Layer 2 of a small transformer language model trained on English Wikipedia (13 layers, counted from 0, width 128).
A neuron adds its activation times its output weights to the MLP's output. To switch it off is to set its activation to zero at one token and run the rest of the model.

Output weights of the MLP neurons that the questions are about. A number n stands for n times 0.001.
n5: -137 185 24 -80 -38 -6 -198 -77 -93 220 84 -168 39 93 -122 80 78 -265 172 131 -229 -55 75 -126 -50 108 110 -163 -9 -17 -70 -41 30 95 15 191 3 6 -96 276 22 -115 -31 111 -62 39 39 73 -18 74 -27 -27 83 14 13 5 36 -74 0 112 111 0 117 -128 41 51 9 -6 -14 -188 52 -84 -121 -177 25 112 -76 48 125 -113 116 148 -104 -26 11 26 52 -68 -140 -46 67 -88 24 -42 57 -154 -67 -69 -169 286 -69 207 -82 -74 61 -165 60 138 8 -41 114 86 -37 -63 -92 0 -12 28 3 67 -36 -117 33 152 105 70 -135 -59
n8: -12 173 50 -142 106 -81 32 31 198 -92 -157 -131 -128 17 -214 66 -122 115 -41 -35 -125 106 208 19 49 -72 -32 -141 136 -225 -248 -50 135 -133 -220 83 205 -90 126 175 45 56 95 -31 -79 354 -78 253 -99 65 113 -93 32 57 138 95 184 15 16 71 -50 214 74 -89 81 80 -124 84 77 -207 170 20 0 -182 -135 -187 51 -34 36 56 140 4 -31 196 39 89 52 231 -189 -153 144 -37 186 5 -62 146 55 -164 -83 -144 -21 -253 148 -3 33 -169 -116 -78 -16 21 16 77 31 67 -299 55 -52 -160 63 -14 -34 -241 -137 -94 -80 101 3 -31
n33: -177 14 193 -142 42 35 -68 112 92 7 -318 98 -68 -73 -4 113 -12 204 137 91 -27 76 -184 171 129 -48 -165 21 147 -37 -92 -215 -8 -71 78 91 31 -105 -61 -333 -64 -116 -72 86 -58 122 -19 60 15 68 148 106 90 256 137 -13 -207 -67 176 67 -57 94 141 -93 -123 -350 -22 -80 63 -234 -166 -133 37 91 98 -177 -138 -119 97 -64 64 28 -3 219 -123 -177 48 -63 -8 19 -11 29 -74 -88 167 -130 -202 124 -47 0 167 82 78 326 4 -215 -40 -118 -132 133 -12 19 -37 40 196 -48 101 122 118 158 47 -55 -109 -72 -69 -24 41 251
n49: -176 -194 -165 107 325 19 -152 -127 73 -182 -100 -3 140 -67 -91 -116 11 66 79 -87 -66 -139 74 -94 -117 -166 -22 -53 184 9 -19 73 -46 19 44 355 -7 -114 145 -96 214 86 -87 -58 11 -88 45 131 -58 133 20 -70 229 -62 -7 82 -89 -20 17 80 241 -80 -120 158 -9 6 173 -12 -145 -131 6 21 -144 81 17 -33 -16 -3 203 -89 79 93 -90 94 -11 -188 78 -56 -202 -23 114 -10 117 58 90 -147 20 42 -45 -58 -25 30 -325 -12 55 -172 10 -18 -6 65 63 146 -145 -20 -36 -153 -12 166 20 -12 217 -24 104 35 55 29 18 31
n53: 51 27 146 101 -88 -64 198 -140 -172 -44 -132 -211 -163 44 42 -167 -66 49 -92 144 -128 10 175 -58 -76 218 -127 -137 -43 107 148 -4 -102 -15 203 -158 209 145 36 -44 14 71 -14 69 -24 108 100 90 42 91 98 -44 -72 -12 85 -157 67 35 -34 11 98 -382 5 -206 185 -145 -78 48 -73 -75 -307 -48 -155 106 82 75 -162 -36 55 -152 61 87 45 123 -206 217 28 -19 56 -110 77 101 -75 97 -9 146 -130 -135 108 117 -3 -60 -180 -43 94 60 -111 -10 45 184 4 29 -143 17 246 243 -90 71 -49 -13 -73 -65 -123 103 97 12 -39 -76
n117: 193 -178 54 97 127 -56 -4 58 -64 103 -26 -45 136 -3 104 6 111 -105 102 130 175 9 47 114 -164 9 -25 -208 -94 -69 -181 -7 -136 -27 -34 90 17 10 27 -188 -213 29 -124 -106 -51 187 24 48 32 66 11 102 10 -115 25 142 30 -46 -17 16 -24 66 -110 -297 137 153 -122 -62 -35 112 98 -431 -36 15 139 -99 57 109 259 -14 3 223 57 -14 83 -157 62 -47 -118 43 -58 -123 -36 98 147 -49 6 -77 3 -374 37 -59 0 194 -78 30 170 -78 42 46 90 -95 12 118 14 -155 -46 -45 10 130 -34 -24 25 79 29 -57 -15 -55
n133: 164 20 110 -266 37 -16 -35 -250 58 101 -222 44 -179 -124 -40 87 -49 -175 49 23 63 -217 -217 251 33 -109 4 128 -121 150 -117 -219 13 136 -12 -225 85 77 180 -90 33 -25 75 8 -18 -290 -170 126 52 -131 -142 36 12 -62 13 116 -114 102 -125 -82 -189 -54 -155 136 105 16 21 -52 -29 -114 194 26 220 150 128 -10 -213 87 28 -150 51 62 -175 237 39 -225 295 -211 130 0 101 -56 -77 -169 173 295 16 -136 82 356 -127 254 -204 68 -57 -51 136 60 -145 -73 121 -186 -34 157 -5 -61 234 161 -69 4 5 38 120 8 -219 120 19 369
n191: 54 -203 56 -174 0 59 -67 36 174 -177 -205 13 146 -110 14 -13 -53 -65 120 -65 150 -267 -71 162 32 -212 187 -166 175 -101 85 -173 -106 55 99 -98 29 174 -91 -11 -31 26 -200 80 188 -170 -47 200 112 133 24 163 70 -20 128 6 12 -7 -84 -55 74 -87 -173 122 -62 -57 90 -75 53 -169 -122 -72 13 -19 -35 4 -183 -35 -27 -85 163 -149 19 54 30 -43 -20 202 69 -93 58 -135 50 185 185 329 -34 61 -22 -89 -87 -48 -130 -108 -106 -133 57 -53 -108 146 113 -4 19 70 194 128 117 57 263 -140 -95 10 19 -167 94 -123 -38 94
n193: -4 167 -20 -204 -88 -26 -21 106 39 -13 44 -46 -101 -6 -17 195 -126 64 47 55 37 9 -98 -80 17 44 -20 16 149 -19 -64 -15 72 108 3 41 141 -128 22 251 268 -118 3 -22 140 -60 -49 68 -87 50 15 118 43 67 148 75 -37 71 -232 -27 -17 147 201 -21 139 -59 106 -40 110 -82 -3 -275 -173 -16 -89 -81 -147 203 78 -226 -59 -10 124 114 -156 -183 20 199 -215 -105 -44 -207 68 314 -95 -58 -67 -169 -72 -12 137 -51 -45 -6 10 85 10 -37 -258 -54 -115 -32 50 -28 191 -9 233 -34 13 -228 -20 66 22 98 -205 151 -47 -97
n203: 81 -18 -101 -225 -193 -41 57 -147 55 -14 -91 -39 -46 -235 158 -17 -99 148 -221 -130 3 138 -52 -107 7 10 -126 -55 48 10 -141 56 19 -36 118 55 154 -122 -80 -57 7 27 -96 121 -61 -46 208 53 -274 -116 -66 -23 165 55 -63 77 -42 327 210 4 -175 26 -386 -45 200 42 -66 160 -75 181 84 -130 168 -61 106 200 -94 -200 -133 355 171 -48 -79 -15 35 -34 118 -3 123 -58 47 21 72 5 67 -15 -133 -18 38 102 150 152 -157 50 32 107 -32 -86 150 -229 -19 -34 -166 -96 136 84 -170 -30 54 -69 54 -80 24 -46 95 -110 202 224
n208: 24 87 42 -76 -70 148 394 -247 19 31 -138 -120 -17 -160 -168 -17 158 -50 -61 154 -108 49 10 188 -48 -96 -77 -130 81 -66 14 20 -19 93 155 283 -79 178 -218 -23 -194 -117 -62 -37 -113 -114 -38 189 35 -60 -47 45 136 17 55 281 75 127 -19 -192 -171 -251 104 41 -151 88 247 -94 -23 97 57 159 82 -71 15 -72 -107 143 -49 -151 35 -126 -20 65 -85 45 0 0 183 -32 46 -106 84 36 -16 103 57 46 -84 115 -10 22 168 -23 -168 -226 -92 16 -6 48 38 -41 -142 108 -207 50 78 -320 32 119 -100 204 0 0 215 -4 46 -150
n213: -124 209 101 96 -51 -7 145 66 3 7 -26 -29 26 143 0 -90 257 -56 60 71 3 -20 10 -187 -126 -168 7 64 76 89 -78 -175 44 47 -71 -30 -178 -114 31 164 117 -307 -57 -52 -38 -255 -66 -54 -231 158 -26 135 0 249 -195 -89 -3 -4 -47 -94 77 -72 -482 183 -89 18 -38 131 -121 38 97 82 -20 -214 193 23 208 3 -58 293 65 39 55 -161 -65 -171 203 -123 474 -71 -26 -275 -95 -56 95 83 -18 106 -32 31 140 11 -29 -80 -18 242 -37 99 25 46 -91 -301 202 81 -95 -35 168 -51 144 -39 -134 41 -85 18 69 28 160 -204
n238: -225 -134 216 -104 246 46 -118 -155 53 -118 -117 150 22 107 52 -167 33 -78 0 372 -14 -25 -162 -4 65 151 25 -14 172 58 -75 -79 -56 -106 -97 84 -288 94 103 -109 -53 -191 -34 -62 -251 -123 59 34 -350 -76 26 89 -43 214 143 66 78 -23 182 -136 46 -68 -85 43 89 -66 -283 236 -3 -90 -126 4 20 -116 4 117 -139 -96 51 310 -144 56 31 154 -7 -58 -41 0 281 34 -119 -103 -112 -178 89 -187 4 33 95 -128 133 127 174 -21 -67 187 55 -65 -57 -42 -48 -170 134 22 210 -80 102 141 -145 35 108 76 114 -7 -44 -195 130 142
n296: -23 -255 20 -96 -81 187 -214 -152 -37 288 -93 213 -34 142 195 27 192 -171 -38 155 239 200 -94 13 51 -154 81 0 -107 -100 -68 -79 31 -52 108 4 -70 53 -165 35 110 -57 51 -54 126 -276 -44 114 21 -127 -47 -83 69 -34 9 -59 -19 -126 353 97 129 -63 -293 -318 231 77 55 -140 158 -268 102 154 11 71 13 -37 -47 27 -4 126 -182 -114 -157 44 -146 100 -21 134 -27 17 -153 103 167 -84 192 169 -191 103 195 -301 -110 71 0 163 -128 10 148 -187 -167 123 -93 -130 -257 -65 -65 -78 -150 153 83 -234 -92 267 118 -4 151 -77 149 328
n347: -146 229 -19 60 -108 -13 -16 21 -35 94 20 55 -98 103 -10 -49 245 26 138 37 -12 -22 190 -78 -91 230 -70 37 -57 -12 -285 -238 130 -52 107 47 -99 149 60 17 -60 -144 -164 64 -7 -100 -96 -155 -32 -154 -295 -107 60 38 39 245 -42 109 108 133 3 -236 -110 -69 16 163 -33 128 86 3 -22 97 -33 130 -293 54 131 -61 -86 28 13 171 90 59 106 127 39 -70 21 142 46 -13 117 -37 -17 -38 -108 -23 -10 54 -12 36 -120 -107 81 -251 84 -12 11 62 -66 41 -151 12 -65 107 96 -169 -78 47 15 -58 72 3 164 -82 -96 12
n388: 9 4 61 79 36 -367 76 49 105 221 -16 23 -127 -42 -245 -175 4 16 83 -4 -7 75 173 141 164 -90 27 15 140 58 -82 -101 17 -95 86 -8 204 -4 169 -254 -52 64 184 153 -132 -5 90 118 23 69 -321 -10 -46 -92 -399 -14 -113 28 62 139 -12 -425 84 -8 -168 184 52 -32 173 -40 -44 -66 -100 152 119 -89 29 -109 -19 -42 -99 52 0 -71 62 4 90 -210 37 55 218 209 127 -157 -31 129 121 31 -25 -171 -70 -20 83 -40 -113 -94 -112 226 -40 19 250 73 40 -359 17 -69 111 94 0 30 32 -291 -111 -49 12 -17 169 290

Each question names a token from some text and the token that comes next. It shows the activations a of the neurons there, in the order above. A number n stands for n times 0.0095.

Then comes g, the gradient of the next token's log-probability with respect to the MLP's output, scaled to length 1. A neuron's effect is roughly proportional to its activation times (output weights . g). A number n stands for n times 0.00079.

"build", then "ing"
a: -14 62 -18 44 -10 -13 -15 57 -17 -2 -13 -16 -18 -18 -5 123
g: 56 1 86 -25 -230 10 -61 316 -202 -164 -113 122 -57 127 197 264 -29 19 -71 16 -10 -48 -51 129 -20 -97 11 -192 -69 -296 174 -73 -62 156 165 -83 11 163 205 -46 -132 45 262 40 107 111 -85 -128 13 -96 152 -36 -59 -12 45 -67 -52 51 -43 128 80 66 5 106 -283 31 45 -85 28 51 24 -59 -6 -59 -74 -200 -2 43 23 -125 1 54 -235 138 -139 48 114 3 -83 190 60 -93 69 -148 145 30 -47 -51 -44 154 68 -73 14 93 -201 -6 36 111 101 160 142 38 30 -44 81 3 59 -136 -60 -52 -77 -81 -100 -199 -12 -67 -20 -57
Switching off which neuron hurts the next token most? n191

"ers ", then "have "
a: -16 37 3 -18 84 -14 -18 -14 -8 -10 -7 287 6 172 -18 117
g: 30 59 -253 25 96 -137 -106 -19 -45 -16 -1 -166 -73 17 -276 -18 -59 -68 25 -22 24 78 -7 96 110 46 94 51 -30 138 43 78 41 -6 70 -125 265 19 8 71 108 139 17 -95 18 -34 -47 -34 -32 31 43 -194 182 -246 -27 96 -74 4 140 -75 -32 111 -19 38 164 -144 33 -122 -94 14 73 -98 140 -101 -4 116 -191 100 -134 -99 -188 -120 29 8 -35 -107 158 -112 108 66 90 270 92 54 -99 258 80 -234 -45 -240 98 207 -163 117 -52 -94 56 140 233 84 -32 122 -36 -34 23 18 54 -43 -189 2 -177 122 29 -120 -56 145 -78 -135
Switching off which neuron hurts the next token most? n388

"and ", then "lead "
a: -16 24 65 0 -10 -18 -18 -4 -16 34 -14 30 -17 -11 -13 -9
g: -111 -43 5 85 128 -66 -31 82 139 185 -8 19 31 2 47 -29 18 -167 1 -54 15 80 -56 -66 -142 -253 72 39 130 -241 -59 113 -142 -102 61 10 76 -49 -36 177 -13 74 41 -57 65 -47 106 -79 78 -130 341 124 54 -100 -102 -51 -218 -79 -66 30 -190 206 -39 73 58 37 142 -190 -25 -102 -220 125 -58 -79 29 152 -160 89 41 -64 68 109 -112 -96 16 -171 127 118 -127 -63 -117 79 6 -28 191 -100 -9 -84 -74 92 -33 131 -32 239 -86 -44 -24 21 -30 -91 -118 -187 161 -12 0 28 218 -67 279 33 33 10 69 -172 -151 141 190 11
Switching off which neuron hurts the next token most? n33

"an ", then "anal"
a: -12 11 25 -6 27 -11 -11 -16 -14 41 -1 147 -16 3 -18 8
g: 88 -172 25 43 -119 -46 54 -135 218 -183 94 -47 -19 26 -90 82 -82 63 -108 210 -56 -88 92 -92 18 66 -16 -107 3 17 84 154 121 97 114 -49 63 19 38 59 -241 -116 -160 -74 223 29 -89 160 143 227 -166 132 89 56 -205 -222 -120 -121 51 -37 128 140 -31 -115 56 -68 49 -20 100 28 42 68 -179 -31 147 278 64 63 -8 96 20 156 42 -234 31 -144 37 -79 -49 -58 -236 -176 -93 130 6 142 40 34 45 24 -15 24 20 120 -17 -127 -20 -145 21 148 -87 -21 52 -79 111 -93 88 -223 -136 197 -228 24 87 -71 -23 57 -18 -91
Switching off which neuron hurts the next token most? n213

", ", then "which "
a: -16 28 -14 -15 -5 -14 -17 -18 -13 -3 67 72 82 -9 -18 17
g: 181 8 -129 73 121 34 -4 -57 -83 -20 -142 35 -91 68 183 75 155 132 64 75 -66 -9 14 10 115 121 -238 -80 25 -20 84 2 -70 174 14 88 65 -129 -92 -7 -94 -76 -160 -46 192 -81 -72 34 69 56 15 201 -25 109 -190 72 -122 21 135 -66 -36 -258 -16 -18 -10 -192 47 9 144 67 103 97 -84 17 44 -191 -90 134 217 -51 147 88 58 -80 9 190 -25 -77 99 -114 -67 84 97 -59 34 -139 -177 -21 -98 322 224 -148 55 -330 -36 109 -171 -101 81 89 -42 101 17 -5 63 -114 121 -131 -69 31 -202 -111 -211 -16 5 -28 -51 17
Switching off which neuron hurts the next token most? n208

"by ", then "National "
a: -7 3 -15 -18 -8 -17 -3 -9 -16 18 -5 184 -6 74 -17 4
g: -119 59 -64 -150 119 47 -211 12 39 -178 -27 154 189 132 64 -24 -51 -22 -166 -133 10 -15 0 74 -62 -181 -28 20 67 -57 -208 1 71 -48 128 317 30 -28 -39 -35 -116 64 -38 12 -127 -151 62 -61 -50 -18 13 -121 142 -56 101 -121 -53 3 -143 161 -49 28 -126 186 -182 284 134 -77 -20 -270 123 80 51 60 -118 154 -161 55 59 46 42 120 -62 -74 128 -236 111 -137 -125 53 54 -147 304 14 58 173 -152 52 52 7 3 73 -43 -55 75 -146 -39 65 69 -160 -81 46 18 35 -39 -110 213 11 188 -31 -71 109 134 -32 8 36 -84 122
Switching off which neuron hurts the next token most? n296

"anded ", then "these "
a: -18 -18 118 13 167 -15 50 40 55 -15 -18 356 70 -5 -12 70
g: -33 127 -166 79 148 60 2 -6 -6 -33 32 -249 158 -30 86 -193 -1 -179 -28 -142 89 140 70 -57 -173 102 -18 -64 55 11 314 106 46 -65 33 65 224 42 183 -77 244 15 28 -4 84 -88 41 -53 119 78 -23 34 -94 -123 144 -47 62 -51 78 -297 36 -65 38 -98 56 41 -21 -25 -66 44 5 -140 50 116 8 44 -74 -96 -122 -49 -108 -117 -183 -107 71 79 28 -167 58 106 -40 -119 -90 -5 -128 201 -11 -12 -61 77 33 32 -42 -92 -181 -12 193 66 217 16 -117 32 302 126 -15 5 -83 -87 -144 105 -116 -136 135 51 -30 195 -182 -227
Switching off which neuron hurts the next token most? n53

"National ", then "Ste"
a: -16 -18 10 -12 -12 -2 -5 -4 5 -17 -6 221 83 -11 -7 -15
g: 60 -16 -8 -191 78 -39 -136 -53 216 -49 8 -21 -98 -60 -70 55 -56 -167 -103 -51 213 -185 88 36 -80 153 -264 -46 -111 146 132 -143 104 42 0 92 -37 36 104 10 51 108 -32 -28 -221 -65 -184 -24 186 70 -124 -37 11 292 73 -7 -105 -224 -36 52 111 -78 -81 0 -46 -89 -64 40 -17 -24 88 224 113 130 -56 214 65 -129 64 22 -131 -123 -28 -92 177 -137 0 -182 126 60 -122 -24 207 150 113 -156 -253 -134 -127 18 61 -23 145 24 26 -33 151 3 -41 63 -7 40 18 41 161 198 -96 90 -95 100 -186 4 -45 105 1 9 -60 170
Switching off which neuron hurts the next token most? n238

"its ", then "house"
a: -1 61 18 -1 4 -8 -15 -5 -9 51 39 202 97 -3 -17 1
g: -144 31 -51 -57 109 142 -23 17 -43 170 70 83 -163 5 -126 154 -33 -16 34 -94 11 -110 -100 -287 75 -10 139 45 -93 5 -85 -136 -228 -64 -104 30 22 -20 70 -153 42 55 -76 104 -84 107 23 175 225 -52 134 28 65 296 84 -1 -125 -168 -60 -32 115 -134 4 -47 59 27 -384 85 -80 7 90 -123 34 -50 -32 -185 34 97 110 2 -54 -40 143 -102 -90 123 -10 50 35 -200 -130 -38 67 -34 185 -71 92 125 156 -53 168 48 -59 139 -77 59 63 -26 -191 -328 78 -97 -78 19 6 -11 190 105 51 -79 234 65 -37 43 31 -60 97 51
Switching off which neuron hurts the next token most? n238

"national ", then "new"
a: -17 57 12 -11 11 -7 23 -18 -18 55 -16 338 170 -16 -17 20
g: -92 -153 241 82 24 76 106 52 -8 -50 -112 71 -67 -17 -157 -219 -97 -128 -229 -16 217 31 -160 30 60 151 -49 -26 133 85 -37 -74 -10 66 28 -49 162 39 7 134 -96 -17 -8 115 27 -94 42 -112 -68 -74 36 10 -11 11 -122 41 26 -20 -227 177 83 -189 -4 163 81 141 -49 -240 62 20 138 -80 63 9 97 -28 -98 76 208 -41 154 -22 51 216 111 -53 27 -266 -138 21 13 139 -22 -73 34 -213 -117 -28 108 1 54 -71 -1 -292 1 297 2 -62 -132 -37 -149 55 51 -63 171 -112 50 285 -43 -125 58 -6 55 -91 -106 -14 95 91
Switching off which neuron hurts the next token most? n238